Layer 9 of a small transformer language model trained on English Wikipedia (13 layers, counted from 0, width 128).
A neuron's activation on a vector x is GELU(weights . x + bias), where the dot is the dot product.

Input weights of the MLP neurons that the questions are about. A number n stands for (n - 500) times 0.0012.
n3 (bias 0.003): 406 541 418 517 439 402 633 513 578 439 465 318 478 419 361 526 574 516 597 534 536 572 376 395 538 664 493 463 491 633 560 663 527 568 569 565 555 460 656 464 500 412 517 544 666 434 513 277 718 442 431 289 391 292 459 402 717 303 430 519 607 692 848 494 720 560 581 457 590 316 582 335 284 339 734 591 392 645 659 448 426 425 568 616 443 561 410 376 506 346 427 473 616 548 581 500 524 563 394 484 462 588 550 553 391 670 439 436 631 459 326 616 357 614 526 432 587 370 453 600 560 436 479 650 397 612 493 438
n84 (bias -0.113): 273 331 504 496 608 241 325 307 627 555 552 683 309 605 482 410 436 383 496 410 548 432 375 748 587 432 374 403 449 496 479 367 609 613 381 314 394 628 591 377 492 743 437 542 748 179 492 512 487 460 706 327 508 513 650 697 615 251 579 449 554 597 687 492 713 512 370 542 437 537 492 350 335 388 796 338 370 412 591 382 364 357 407 520 429 747 784 832 369 455 632 463 500 580 747 327 475 467 451 545 789 626 601 338 446 676 428 546 584 422 631 547 597 488 524 363 187 417 571 594 624 736 405 596 420 500 254 453
n152 (bias -0.201): 519 654 467 466 528 497 616 573 615 430 707 473 570 431 652 372 575 488 415 527 600 497 474 483 453 565 431 608 629 297 516 576 477 544 392 560 633 535 420 414 464 598 553 405 584 558 379 560 575 591 298 430 516 604 319 579 534 401 513 582 471 467 186 623 616 249 367 571 326 529 269 552 506 428 525 336 634 582 329 452 562 480 569 387 549 415 307 591 565 446 413 590 625 478 490 736 637 401 442 532 413 503 412 582 330 389 337 487 702 469 468 367 704 557 497 609 607 639 357 418 603 320 476 724 425 436 408 494
n156 (bias -0.090): 392 515 429 464 500 540 572 493 457 386 676 421 593 420 598 441 450 437 371 612 557 624 475 415 624 517 529 443 568 535 507 539 527 538 510 565 427 532 422 493 654 605 410 542 412 595 519 447 470 306 300 644 510 497 388 522 481 582 451 578 418 540 485 562 419 414 488 488 737 466 485 505 543 476 502 565 403 515 453 345 483 492 517 369 473 507 600 546 317 452 419 552 527 536 458 512 490 478 544 536 209 542 458 435 715 619 560 445 448 500 473 523 543 524 519 402 572 500 495 590 461 431 453 574 353 481 434 622
n163 (bias -0.169): 395 274 425 508 637 573 558 576 434 437 532 655 240 325 286 466 256 702 566 690 440 472 218 343 524 396 511 562 318 445 443 496 399 638 595 280 555 550 306 364 515 415 606 543 584 550 526 443 562 635 466 568 725 448 595 527 353 357 527 540 589 593 531 369 489 359 489 296 761 337 594 548 461 541 685 444 504 481 615 447 507 504 425 712 592 372 419 436 518 511 814 645 340 600 605 718 721 599 782 605 122 457 302 597 523 304 597 520 508 551 375 398 664 579 478 374 384 610 542 529 400 515 672 481 378 318 420 428
n171 (bias -0.040): 547 597 234 496 523 399 492 265 642 504 233 496 560 476 338 516 588 452 660 406 623 602 444 650 408 557 461 580 715 379 508 578 600 415 261 191 643 677 234 305 432 528 658 464 492 567 531 533 616 427 634 398 780 500 470 440 451 806 702 370 404 516 484 477 400 579 589 496 367 535 439 239 588 631 324 283 656 387 603 523 374 593 562 538 285 412 489 438 417 648 583 626 232 626 680 515 440 402 669 589 356 371 588 605 370 723 442 504 400 421 374 321 395 469 622 611 552 481 512 742 429 821 365 667 592 394 398 611
n196 (bias -0.070): 561 343 402 317 465 450 451 429 500 244 590 435 300 414 525 432 513 562 487 453 503 453 715 366 352 497 458 537 590 481 559 583 586 446 545 529 328 562 651 532 417 470 503 716 445 650 548 479 550 264 428 715 490 398 575 523 330 588 749 509 378 453 349 337 481 565 500 411 507 448 721 494 573 446 345 391 497 543 605 635 749 637 519 545 372 507 386 606 675 452 687 458 578 430 546 568 517 461 451 603 398 603 311 517 396 607 347 593 454 447 273 527 617 439 560 687 665 419 546 666 507 611 659 586 532 490 390 607
n210 (bias -0.049): 477 625 643 367 607 518 312 530 484 591 431 785 597 519 492 420 459 630 438 476 377 284 473 496 826 396 624 341 478 456 496 388 407 522 826 575 453 527 526 489 326 380 555 535 401 397 443 214 531 448 393 329 424 516 689 449 434 372 519 543 446 636 638 571 731 615 444 665 587 508 527 276 457 485 407 328 453 352 347 575 463 266 657 463 635 387 418 478 636 511 649 573 412 374 426 485 581 386 759 313 436 570 415 630 336 508 552 516 554 812 519 559 457 549 400 299 446 504 423 316 903 530 715 654 552 671 591 629
n212 (bias -0.083): 535 258 119 446 642 361 309 378 512 708 630 620 410 625 202 378 454 593 328 557 685 406 524 637 154 726 356 468 390 421 488 608 452 628 783 307 337 772 443 273 516 633 290 548 346 389 653 393 628 543 484 480 409 500 575 500 435 602 714 582 560 536 716 326 550 449 535 416 663 441 435 496 393 469 393 492 673 568 861 527 596 431 600 357 348 528 696 419 542 387 448 642 338 393 368 515 476 693 669 500 578 681 556 559 283 613 535 557 677 515 543 280 480 504 385 531 508 583 544 575 468 649 325 440 450 559 590 429
n246 (bias -0.133): 408 677 500 672 480 441 524 572 386 554 445 621 500 507 314 534 547 385 588 389 497 425 349 380 617 446 446 422 576 652 490 392 630 354 665 629 507 300 477 534 686 345 521 299 393 348 695 461 391 551 452 531 628 449 398 426 493 463 382 696 591 616 432 531 750 732 466 549 462 692 500 507 400 476 550 310 401 504 444 363 470 539 534 379 510 525 497 357 467 586 500 535 697 181 384 609 613 583 479 490 590 461 588 643 659 291 500 443 683 520 452 618 206 698 634 631 581 424 476 346 577 399 621 734 617 438 404 650
n253 (bias -0.168): 433 529 478 261 420 384 500 536 570 456 496 480 585 394 531 722 295 524 456 370 542 600 467 436 640 368 479 474 576 469 500 636 332 546 468 693 411 547 369 504 540 445 331 368 651 396 383 460 351 623 561 615 794 444 651 405 503 424 608 551 714 511 607 479 486 529 436 475 254 635 467 652 446 577 563 641 401 581 439 571 691 434 514 532 627 675 420 627 510 496 622 511 446 510 784 377 631 539 346 602 470 687 442 321 622 472 269 408 292 664 443 596 614 596 233 196 300 293 649 544 652 528 308 551 674 536 507 439
n266 (bias -0.056): 599 647 544 492 508 607 387 407 762 436 722 518 566 524 504 569 432 375 413 644 796 252 327 500 848 515 450 457 367 385 539 438 642 492 146 246 592 589 541 369 366 425 365 397 717 438 393 605 575 489 581 488 438 338 448 425 321 678 562 434 512 500 656 530 583 461 431 586 433 138 707 299 464 470 470 390 496 472 477 454 402 694 549 356 336 516 349 485 656 619 566 768 450 654 559 470 409 647 527 271 484 437 401 434 678 623 485 595 555 692 535 400 397 519 463 609 567 426 711 625 660 477 700 766 365 338 616 456
n272 (bias -0.159): 482 380 469 570 526 396 296 521 643 531 542 520 443 386 526 392 377 360 736 572 524 553 408 395 513 591 616 586 439 332 437 497 537 524 689 515 481 606 642 311 702 632 358 546 579 476 566 398 429 429 627 479 509 645 396 478 611 341 491 577 445 497 416 438 568 615 283 628 546 542 273 456 427 482 544 373 561 466 467 581 497 429 574 541 815 497 576 524 430 395 588 439 473 585 497 261 392 443 497 622 446 435 706 599 542 662 456 580 469 437 374 391 596 539 450 541 436 599 448 683 549 403 467 436 600 545 386 534
n284 (bias -0.143): 472 543 683 381 469 419 678 444 449 467 489 694 647 572 443 518 377 447 288 580 351 482 332 560 396 531 636 435 473 446 659 834 600 490 331 414 602 627 588 363 382 500 482 615 542 408 385 407 486 514 553 563 581 208 480 435 619 510 518 370 368 709 449 451 583 532 608 358 604 177 395 262 681 431 610 646 712 385 610 276 627 431 649 531 618 629 548 521 473 626 539 458 518 651 640 487 500 556 486 410 400 439 522 545 415 633 517 533 583 534 507 416 196 601 449 438 224 463 586 547 372 675 526 372 401 567 324 460
n310 (bias -0.127): 515 394 523 207 453 327 388 106 451 576 343 497 521 636 608 655 479 538 568 557 319 485 354 531 527 396 278 538 698 468 456 437 654 612 423 569 511 389 504 434 631 402 617 579 441 419 544 531 406 388 500 677 411 786 387 700 315 397 381 674 496 526 515 333 511 344 398 630 572 452 622 578 621 442 245 551 613 726 422 200 289 311 518 648 459 575 536 627 493 683 604 607 758 446 598 588 331 644 415 594 604 477 342 641 707 452 540 545 410 461 662 615 409 529 443 644 612 393 347 434 537 400 592 597 600 496 540 430
n325 (bias -0.134): 444 616 672 410 567 454 317 641 488 383 620 653 657 455 469 291 704 431 463 613 437 754 545 577 632 716 615 455 469 488 350 435 644 754 600 504 483 314 337 416 352 516 388 562 488 447 312 792 603 591 504 496 536 386 434 582 648 488 342 412 418 442 513 504 263 909 401 488 570 636 454 481 492 516 386 714 669 727 597 460 958 517 381 468 471 590 359 611 411 312 472 427 431 135 418 562 484 609 589 440 551 640 385 311 593 612 252 475 455 496 291 684 653 392 414 398 377 240 655 420 411 555 470 471 347 576 396 565
n371 (bias -0.090): 243 515 183 469 629 588 407 419 591 542 644 664 674 331 222 456 407 465 429 363 421 458 605 310 578 618 457 624 623 645 467 612 485 406 562 608 591 493 638 307 590 789 417 534 622 437 387 428 485 597 460 522 599 427 539 496 649 599 596 681 761 485 299 489 568 707 460 329 300 427 428 465 452 461 689 511 537 620 618 165 443 666 406 493 474 481 575 453 383 464 322 493 522 482 739 570 496 548 368 652 581 489 522 308 371 715 507 613 552 619 566 485 489 380 454 518 194 627 645 507 385 475 320 560 397 581 672 632
n374 (bias -0.134): 488 391 474 566 620 486 523 387 556 444 503 594 580 558 594 562 562 369 341 518 420 385 477 409 461 404 424 394 505 377 455 591 374 376 502 539 533 480 550 706 646 467 503 634 562 470 628 556 503 507 468 589 468 583 438 571 538 388 368 556 508 449 500 468 454 652 634 552 578 424 372 550 424 556 452 573 450 444 490 458 481 449 468 570 633 465 483 461 569 488 493 393 619 459 414 680 452 549 532 551 510 477 644 303 453 549 527 431 480 547 426 654 462 356 582 502 485 486 550 303 657 397 461 518 514 621 436 582
n400 (bias -0.039): 523 444 585 557 523 299 490 446 601 605 522 535 535 382 643 283 451 465 841 514 291 433 593 496 611 513 520 420 510 513 381 442 514 517 568 640 651 490 373 598 400 448 340 213 384 568 379 487 328 327 768 717 534 372 500 490 507 507 439 449 528 407 616 487 540 279 520 421 345 500 570 477 459 566 358 563 365 718 565 557 530 382 414 507 648 524 648 560 471 571 650 520 354 619 572 578 541 466 622 417 504 594 182 550 510 473 563 677 597 642 598 391 531 483 516 397 651 497 644 487 517 414 469 147 671 703 544 570
n415 (bias -0.173): 301 535 503 592 639 604 538 627 557 526 441 312 450 624 513 574 353 441 427 394 540 526 595 615 493 669 509 310 542 301 528 582 437 494 398 564 622 484 425 565 503 386 408 361 497 407 432 561 623 363 469 525 302 425 556 563 596 369 656 723 500 367 189 576 573 537 573 725 632 389 465 512 509 452 419 466 544 693 456 604 524 506 673 594 469 437 539 543 452 457 516 519 671 614 383 574 680 525 574 451 545 532 361 418 410 291 370 653 500 491 367 628 611 420 554 415 497 610 334 450 472 395 417 547 485 311 586 588
n419 (bias -0.088): 659 519 516 476 642 357 602 500 481 546 580 575 578 316 694 582 405 496 534 512 522 519 439 496 603 638 286 462 417 561 410 418 454 522 556 596 609 526 435 519 420 466 200 294 312 177 582 655 611 327 526 309 433 673 518 404 529 511 526 748 496 462 663 279 496 500 651 681 447 440 531 316 440 460 518 235 500 469 560 652 671 623 360 390 621 569 511 430 352 612 372 605 530 551 511 418 458 287 343 496 512 404 557 767 575 708 266 596 450 657 265 756 558 482 471 350 618 421 720 677 428 536 725 329 391 601 265 472
n435 (bias -0.108): 243 582 428 485 574 483 518 467 76 354 604 606 551 448 641 355 380 421 614 729 607 601 614 466 569 306 496 452 486 427 602 538 651 390 551 415 676 275 531 428 500 585 537 567 406 533 568 439 555 297 594 569 591 382 559 485 724 392 471 579 581 533 511 539 408 609 436 398 295 615 440 448 554 578 352 329 544 707 638 651 725 634 681 695 672 290 588 486 483 525 329 496 399 539 474 507 371 424 406 400 439 341 541 496 475 579 458 392 644 725 583 586 530 815 303 553 305 580 665 342 332 567 430 570 342 576 551 568
n440 (bias -0.000): 496 330 548 320 289 496 523 419 500 284 295 482 581 449 395 743 560 471 465 504 348 392 551 533 529 474 504 670 674 400 488 515 287 747 384 576 496 593 526 231 299 555 417 567 341 717 631 362 307 606 558 562 577 618 581 500 399 552 473 548 488 690 632 150 549 224 397 344 530 550 484 340 511 462 515 652 859 397 379 554 519 464 481 621 445 638 428 500 809 757 687 578 663 500 598 444 528 685 686 256 622 571 378 479 605 492 500 663 394 315 438 568 476 404 429 579 417 455 524 570 617 297 428 386 767 593 381 453
n441 (bias -0.104): 484 552 526 544 617 283 596 427 565 605 594 287 329 442 500 579 411 560 336 585 388 389 580 363 440 500 609 603 742 370 399 494 519 341 390 422 605 446 549 660 362 458 435 503 500 386 572 613 326 295 487 421 747 666 515 629 500 445 436 530 680 632 533 500 611 481 647 427 507 289 412 695 583 509 601 438 477 668 519 553 325 523 516 553 356 571 398 612 546 472 468 440 598 546 564 455 564 424 424 678 470 510 561 487 582 456 466 506 597 630 453 425 468 500 610 552 426 597 548 362 350 614 579 426 626 260 289 590
n458 (bias -0.183): 574 566 277 471 599 490 383 595 636 560 756 552 307 330 482 306 470 477 573 426 420 563 334 518 468 530 601 521 617 660 411 564 552 527 371 417 521 578 359 389 310 476 458 326 531 537 493 270 465 530 456 629 558 400 575 483 595 562 261 436 624 601 679 610 463 514 745 277 552 395 574 454 529 231 553 701 420 691 562 368 599 490 620 404 545 396 487 426 356 716 599 555 422 431 638 507 562 605 378 557 493 521 625 583 674 389 440 392 375 471 392 377 406 530 418 530 645 687 534 577 665 711 425 610 678 564 510 381
n475 (bias -0.083): 518 507 598 535 521 413 228 355 496 696 361 507 397 414 583 398 299 483 563 545 650 440 322 350 515 652 224 463 402 517 515 638 393 504 319 414 451 584 493 475 352 370 717 533 671 573 446 510 589 468 485 467 547 630 451 775 581 409 452 442 456 637 530 586 457 654 428 581 853 211 665 384 480 415 634 225 637 422 617 215 387 299 315 753 669 663 496 536 374 601 507 664 515 507 407 451 537 558 616 489 428 440 533 488 522 446 404 627 459 517 525 300 534 593 683 589 301 458 471 497 713 489 628 485 715 391 551 455
n490 (bias -0.011): 470 360 452 633 393 464 569 466 414 480 468 511 547 286 504 306 604 724 477 164 698 484 392 733 472 578 511 601 577 420 492 561 469 582 659 437 228 405 478 572 256 605 797 473 546 515 666 421 667 264 595 656 565 205 300 457 636 764 546 500 531 624 504 646 317 710 504 477 658 564 484 533 347 370 511 635 667 597 400 591 574 395 582 560 527 376 389 384 401 406 592 523 565 567 434 573 287 401 412 455 636 317 209 585 408 466 593 715 457 685 420 571 621 797 327 392 550 559 670 673 450 430 447 388 533 561 394 493
n510 (bias -0.064): 560 681 500 489 609 309 483 564 368 546 460 657 420 483 606 449 539 510 621 384 457 507 683 572 292 685 470 587 610 549 357 628 493 417 588 390 725 548 781 396 314 617 427 424 524 422 446 513 241 503 300 588 456 585 409 386 601 386 480 593 373 362 342 453 616 422 340 544 544 507 343 627 471 493 418 530 497 299 623 389 480 312 490 493 538 441 559 523 405 534 398 469 605 553 617 494 193 537 663 463 720 597 573 356 402 352 599 490 655 620 554 826 455 567 513 689 617 552 493 574 397 516 412 545 602 514 699 385
n511 (bias -0.070): 721 383 411 314 595 446 533 301 362 378 452 430 338 400 544 472 793 747 541 420 432 441 405 702 375 345 299 492 363 625 296 709 272 552 370 412 483 292 425 630 546 479 659 471 570 431 629 286 434 292 414 549 647 470 387 604 291 371 225 608 483 683 449 732 428 738 560 442 509 634 630 367 550 412 353 696 579 679 488 379 468 521 500 659 393 504 587 588 571 565 455 787 427 385 322 523 620 492 402 637 555 479 371 431 578 504 647 533 371 640 463 804 672 617 623 504 558 319 442 222 508 726 696 644 282 317 711 462

Each question shows a token from some text and the vector x that enters the MLP there. A number n stands for (n - 500) times 0.015.

"ing": 456 563 379 569 501 428 551 439 616 418 658 597 411 527 564 373 495 578 474 436 551 648 583 547 407 592 409 442 487 692 824 526 552 497 247 727 488 545 510 528 438 400 527 469 519 354 450 451 341 750 384 365 592 555 462 585 522 624 431 408 555 484 527 426 536 395 610 481 523 654 414 652 369 524 432 442 467 289 542 583 325 297 501 367 608 382 428 474 599 540 345 594 410 339 597 484 447 376 489 373 481 727 689 580 546 555 678 585 455 366 681 493 388 513 602 544 508 504 590 481 503 511 495 535 463 582 525 252
The neuron with the highest activation: n510

" m": 437 569 454 548 479 759 466 503 444 555 473 388 406 377 389 421 591 630 540 649 518 709 573 436 314 458 461 461 384 586 672 631 592 331 416 523 372 443 496 536 595 492 462 458 490 373 430 573 453 320 415 503 554 423 381 470 378 562 563 493 644 556 524 346 537 626 521 644 601 502 619 726 557 409 354 520 548 314 507 514 419 402 535 677 532 452 533 749 558 416 585 516 550 743 435 415 431 345 393 299 411 544 434 381 561 593 621 348 503 538 809 455 535 539 498 457 533 550 359 521 406 475 747 622 331 520 531 562
The neuron with the highest activation: n511

" and": 464 425 367 556 490 664 592 473 390 449 633 422 295 552 465 363 559 515 469 555 488 438 643 588 425 410 545 552 481 530 623 547 501 567 420 658 391 447 430 624 517 317 396 494 553 491 441 490 409 567 577 475 519 423 481 625 429 598 631 504 538 602 621 122 506 542 591 721 490 724 652 496 458 532 530 527 507 375 588 430 498 314 473 581 577 596 668 632 504 352 381 372 561 605 455 462 622 258 533 492 587 531 527 381 584 454 584 467 491 535 481 388 508 552 477 518 454 461 298 560 544 507 468 623 495 567 452 343
The neuron with the highest activation: n84

",": 344 500 371 513 473 777 331 361 510 488 506 264 481 512 334 378 530 574 501 590 520 557 541 422 433 493 559 464 468 624 569 523 584 553 429 598 398 473 431 513 606 420 454 586 582 590 547 469 476 429 480 491 460 460 413 525 410 584 684 535 540 548 526 101 619 592 624 584 551 522 454 481 416 491 494 559 632 361 576 625 449 550 581 541 513 429 600 604 579 505 270 491 467 607 395 437 622 257 502 528 485 430 562 537 548 505 601 420 460 543 523 450 564 392 488 548 486 552 273 551 478 512 572 500 576 739 571 521
Which three neurons fire most, strongest first? n212, n196, n272

"ity": 375 493 467 526 450 699 485 578 618 462 345 439 622 444 418 534 547 425 504 516 520 615 565 429 482 489 626 469 420 569 614 494 531 395 379 644 401 379 443 499 538 464 574 568 746 525 495 498 519 584 617 322 478 491 317 656 514 673 610 517 506 509 480 301 507 506 822 594 662 621 425 586 459 495 429 545 487 369 532 506 525 457 440 493 566 381 550 628 585 352 400 362 572 551 482 428 482 188 545 547 549 315 480 420 572 404 583 459 509 441 559 445 612 448 526 454 616 591 105 504 671 596 428 570 460 562 579 324
The neuron with the highest activation: n415

" g": 361 607 436 551 484 653 444 659 317 679 533 458 200 428 399 483 583 590 490 649 562 530 506 439 537 531 613 378 437 641 684 636 601 584 412 538 347 301 338 515 529 438 515 542 579 456 435 695 409 619 520 425 458 496 330 674 612 676 433 603 564 484 444 368 443 513 574 600 630 539 497 586 427 499 433 377 516 454 588 416 438 448 552 741 500 517 767 531 554 319 547 434 406 679 390 449 453 333 453 435 470 402 328 513 463 566 587 537 516 534 684 591 422 466 409 602 414 531 429 447 386 528 631 437 386 658 540 382
The neuron with the highest activation: n435

" Sen": 427 629 509 530 440 759 685 532 431 485 493 462 276 464 499 486 490 515 458 606 419 559 660 502 515 440 475 611 642 395 573 424 608 660 305 596 590 336 498 638 338 455 416 702 553 583 501 725 283 563 473 375 551 642 370 521 448 635 525 526 661 424 588 442 587 439 652 546 557 645 435 680 445 448 385 396 507 271 501 464 378 497 329 366 542 268 619 664 438 536 448 327 524 472 465 526 551 385 593 669 474 478 380 472 534 542 526 404 581 437 703 509 530 518 510 371 423 560 229 657 524 458 371 383 470 474 641 501
The neuron with the highest activation: n441

"ist": 328 614 308 591 414 609 691 426 661 771 562 517 285 552 628 486 334 512 465 411 588 506 603 514 397 496 566 435 434 510 670 323 507 311 511 509 349 391 341 556 312 466 493 514 375 438 579 541 477 602 513 443 697 564 422 361 518 493 563 372 537 472 732 458 431 510 778 422 592 706 391 640 457 538 445 438 498 425 509 394 474 469 540 537 543 486 526 500 587 439 315 299 540 436 432 360 541 451 616 489 652 407 560 429 450 682 755 516 471 492 672 478 461 520 497 543 407 471 520 559 432 377 577 573 583 613 668 571
The most active neuron and its activation: n212, at about 3

" |": 439 761 418 403 550 422 535 406 609 393 579 427 327 417 457 413 378 471 483 492 481 522 585 498 528 338 685 415 351 583 525 386 396 421 321 650 429 338 586 410 486 531 498 615 484 546 361 752 412 546 550 456 643 452 460 534 474 620 436 339 718 518 658 266 600 602 664 464 535 561 525 612 591 600 610 441 461 431 602 451 438 459 553 648 534 535 570 533 625 429 318 440 557 378 369 471 459 543 638 386 500 564 443 555 515 533 654 474 339 495 644 521 643 287 572 579 437 494 584 682 330 482 445 478 519 620 601 337
Which three neurons fire most, strongest first? n371, n441, n325

"and": 473 579 629 493 514 648 483 524 584 632 525 550 389 570 522 294 460 472 477 524 609 503 567 675 464 395 486 526 473 527 389 379 485 436 256 593 520 528 384 562 559 460 536 507 458 494 437 372 457 508 617 430 554 633 454 613 459 684 560 342 466 480 698 340 478 371 648 538 455 601 394 680 589 549 592 434 539 306 652 409 198 250 534 545 589 466 632 458 601 299 415 459 400 497 617 461 614 394 492 553 658 505 399 542 643 598 401 424 439 392 648 459 490 622 563 404 475 679 437 536 438 556 396 536 542 512 600 256
The most active neuron and its activation: n84, at about 5.3

" reg": 495 610 516 482 479 632 544 583 398 514 586 506 425 401 553 449 607 573 507 573 481 557 608 479 466 536 683 409 274 700 511 622 540 668 310 678 449 180 447 484 416 439 386 586 397 443 421 544 305 434 453 336 638 459 266 475 514 537 556 722 415 443 512 277 421 382 717 705 589 574 505 605 535 497 572 496 536 357 561 318 425 467 549 460 583 452 599 575 604 426 610 518 628 596 542 649 531 334 435 365 601 382 468 499 493 631 467 403 445 529 493 553 544 324 461 475 604 504 468 505 438 458 638 466 554 553 570 469
The neuron with the highest activation: n419

" U": 541 756 421 411 514 836 531 413 462 434 494 336 353 479 487 514 562 559 570 413 485 552 555 579 469 481 503 445 506 445 422 595 578 590 378 631 549 557 483 583 391 283 509 507 535 566 404 627 141 527 575 485 611 436 391 445 445 657 438 490 588 420 560 240 530 558 621 523 691 561 447 544 486 638 411 484 573 346 557 481 390 388 483 336 532 269 602 567 475 501 545 388 589 550 482 379 478 330 682 332 507 476 433 554 570 518 604 378 511 486 584 592 702 348 485 529 631 552 518 583 487 504 410 513 495 494 557 550
The neuron with the highest activation: n510

"ate": 488 591 490 577 452 634 606 435 508 559 332 652 238 497 464 531 590 424 551 519 495 541 609 514 462 504 615 495 362 569 703 408 407 468 185 654 453 381 347 584 579 620 425 701 451 475 689 482 271 576 498 538 446 494 358 602 533 608 571 501 361 465 713 452 519 572 795 486 566 680 519 732 509 571 478 406 468 448 585 440 387 415 383 315 424 413 510 498 611 520 309 332 581 489 488 443 540 301 525 541 484 442 582 442 509 468 602 375 563 461 661 542 654 461 620 544 385 392 345 427 584 407 434 445 633 599 519 412
The two highest activations, in order: n374, n246

" election": 343 576 400 665 503 554 658 619 490 393 380 466 451 483 460 542 534 449 547 644 638 571 553 374 657 367 603 509 540 565 629 421 503 521 404 676 396 405 435 484 622 532 453 662 591 527 604 474 350 504 443 290 551 586 394 509 527 661 448 532 671 424 539 377 583 444 873 527 694 633 272 626 463 413 499 546 459 504 569 506 233 428 453 478 434 400 535 661 523 503 386 319 587 462 457 535 516 223 519 511 427 365 577 474 517 442 504 433 434 623 545 453 556 365 481 523 585 465 233 524 539 480 434 542 572 591 609 429
Which three neurons fire most, strongest first? n156, n441, n374

"ill": 546 725 450 285 538 758 573 518 606 405 586 593 287 464 237 472 528 517 527 662 559 551 432 488 622 491 465 457 393 656 642 375 612 483 312 600 273 434 495 451 741 319 609 522 622 597 457 489 455 567 509 331 583 565 305 391 396 651 450 401 498 492 510 382 497 523 466 464 446 610 420 567 467 553 428 440 379 491 460 715 376 387 452 410 648 469 498 493 480 544 454 522 537 661 587 524 466 450 389 484 468 448 537 446 559 629 401 259 406 451 563 462 410 487 626 394 566 548 659 441 616 475 729 631 591 747 518 421
The most active neuron and its activation: n266, at about 4.7

" ": 392 659 515 579 577 455 418 437 643 445 550 444 319 493 479 489 461 436 606 594 493 527 539 387 479 237 574 409 385 616 515 329 513 489 278 547 486 451 560 457 461 477 496 603 580 538 405 741 472 640 549 519 722 464 491 463 362 743 378 340 656 460 543 365 439 551 616 581 506 470 524 505 578 552 466 553 572 388 513 455 509 253 485 475 598 304 670 555 730 431 302 399 515 337 525 460 575 448 562 422 445 535 516 611 558 592 574 400 309 679 573 478 613 398 509 575 345 490 480 582 446 557 608 394 480 739 574 478
Which three neurons fire most, strongest first? n325, n266, n400

"an": 495 491 506 433 485 718 483 503 458 534 474 597 359 512 430 477 495 568 558 627 559 490 627 504 486 429 695 509 408 636 763 398 533 620 397 697 575 435 440 409 602 496 475 628 723 480 382 429 504 609 486 569 548 356 423 555 450 576 468 469 525 301 471 424 627 516 644 538 508 656 528 376 655 491 381 429 508 434 401 513 375 416 382 286 726 474 361 650 614 488 335 458 523 549 474 427 655 361 548 518 342 526 507 443 739 468 498 408 626 289 562 313 589 501 539 353 389 500 181 481 493 541 564 481 560 491 708 362
The most active neuron and its activation: n152, at about 1.6

" first": 576 499 459 625 618 633 764 660 396 681 547 422 301 553 604 428 486 511 481 736 478 556 524 509 403 383 592 459 420 579 789 673 520 504 359 566 554 405 377 569 539 493 384 575 410 516 554 454 466 625 357 414 485 526 488 476 576 629 520 358 580 638 579 236 469 584 626 502 503 565 471 653 403 321 496 428 288 373 504 546 316 330 590 610 546 472 627 560 491 533 507 434 453 503 360 448 537 414 591 525 283 462 375 599 596 500 483 442 563 522 659 555 500 524 571 543 422 558 254 491 486 472 510 307 463 655 432 456
The neuron with the highest activation: n163

" conc": 660 573 407 414 689 704 474 503 564 533 504 431 268 432 379 415 603 443 506 684 447 599 716 418 459 362 483 618 550 537 673 470 603 608 468 639 450 283 470 587 500 494 293 415 414 430 556 490 297 473 368 467 571 508 353 591 380 539 477 287 632 535 580 340 526 598 707 705 703 591 402 572 516 427 474 434 485 538 620 432 197 515 470 494 512 378 538 558 619 526 472 434 567 454 521 434 572 330 568 429 462 444 573 403 579 634 419 376 577 608 392 450 461 361 635 480 548 595 462 534 564 466 530 438 446 533 713 549
The most active neuron and its activation: n441, at about 4.6

"ation": 435 423 447 551 499 624 371 385 616 503 417 604 467 468 448 451 595 404 628 534 505 640 609 412 480 453 615 493 305 569 605 568 544 503 441 557 433 445 498 541 700 519 561 592 501 504 523 347 433 606 579 470 624 468 351 536 474 660 581 507 516 536 593 302 481 627 869 605 681 712 480 596 500 486 425 519 354 319 519 375 432 350 325 397 609 463 555 620 607 368 396 287 488 565 457 459 484 238 579 438 381 431 494 423 591 532 590 516 473 418 606 455 542 382 574 568 551 508 213 471 661 528 384 486 552 617 586 361
The neuron with the highest activation: n374

" had": 326 536 420 597 439 567 628 488 534 564 562 332 363 493 388 566 555 538 625 607 540 539 462 467 430 509 651 324 488 552 708 430 640 689 516 572 422 339 455 457 532 401 556 718 568 470 540 562 391 467 637 505 481 417 346 494 517 576 750 515 589 614 504 252 472 476 580 502 558 500 616 471 438 378 522 601 446 375 465 505 304 482 681 614 467 465 691 580 582 533 440 494 498 604 338 385 554 371 480 498 388 408 505 486 486 403 405 365 422 343 617 543 430 603 377 467 608 503 235 477 592 544 535 613 486 757 559 460
The neuron with the highest activation: n3

" We": 458 646 584 316 431 758 514 363 359 445 568 293 284 418 549 456 570 512 478 637 546 541 599 636 636 560 635 436 531 628 835 542 506 462 543 532 562 373 394 546 646 349 534 678 536 521 474 594 580 624 483 548 348 286 353 489 470 669 417 406 778 498 433 417 468 426 656 676 602 507 417 490 437 497 497 450 464 420 415 491 237 357 502 510 372 440 562 430 631 624 320 605 517 573 605 438 746 513 453 532 548 461 529 476 530 602 609 492 535 234 529 522 425 435 411 389 523 503 423 498 523 603 586 456 459 496 407 413
The neuron with the highest activation: n3

" Wh": 498 688 475 460 424 792 585 420 514 465 431 380 303 324 383 476 573 570 395 683 466 596 601 544 561 518 479 472 264 627 768 506 435 624 428 555 623 375 543 509 601 395 373 613 652 598 518 637 565 571 474 623 432 395 386 465 381 600 450 402 683 527 506 376 369 361 589 568 614 583 386 558 406 456 528 334 643 488 515 600 405 306 417 500 509 393 584 466 519 648 290 625 603 732 364 422 651 498 476 501 462 509 286 493 506 541 671 399 649 263 580 559 505 495 498 441 507 569 421 572 602 535 522 555 416 436 384 442
The two highest activations, in order: n163, n156

" he": 493 589 555 478 477 739 603 429 441 488 480 421 395 441 461 458 416 571 374 630 456 525 598 521 575 504 526 342 458 724 705 454 730 584 422 547 536 248 383 676 656 523 500 558 431 433 560 374 381 544 595 484 538 407 457 510 531 636 627 482 544 381 460 172 439 475 560 663 641 495 544 516 388 412 502 444 464 446 513 465 422 339 358 607 453 407 634 571 578 557 411 455 498 531 330 500 670 366 627 435 624 332 379 474 540 500 450 471 493 461 538 500 598 426 479 531 590 633 468 484 584 567 612 644 513 601 640 338
The neuron with the highest activation: n415

"C": 662 663 348 362 493 886 520 451 579 361 470 363 189 490 395 357 511 560 583 525 621 521 564 562 466 485 631 428 498 733 468 434 449 565 450 749 406 295 474 604 580 503 346 481 592 429 393 596 402 454 403 388 662 391 415 415 364 521 411 397 625 538 647 309 514 496 645 546 611 533 436 451 538 495 653 482 581 497 451 406 475 396 506 573 598 306 627 539 589 463 489 424 511 602 429 355 639 340 598 514 557 543 436 515 513 513 526 431 494 497 586 536 460 405 536 582 516 593 496 480 461 586 611 536 365 615 611 418
The neuron with the highest activation: n511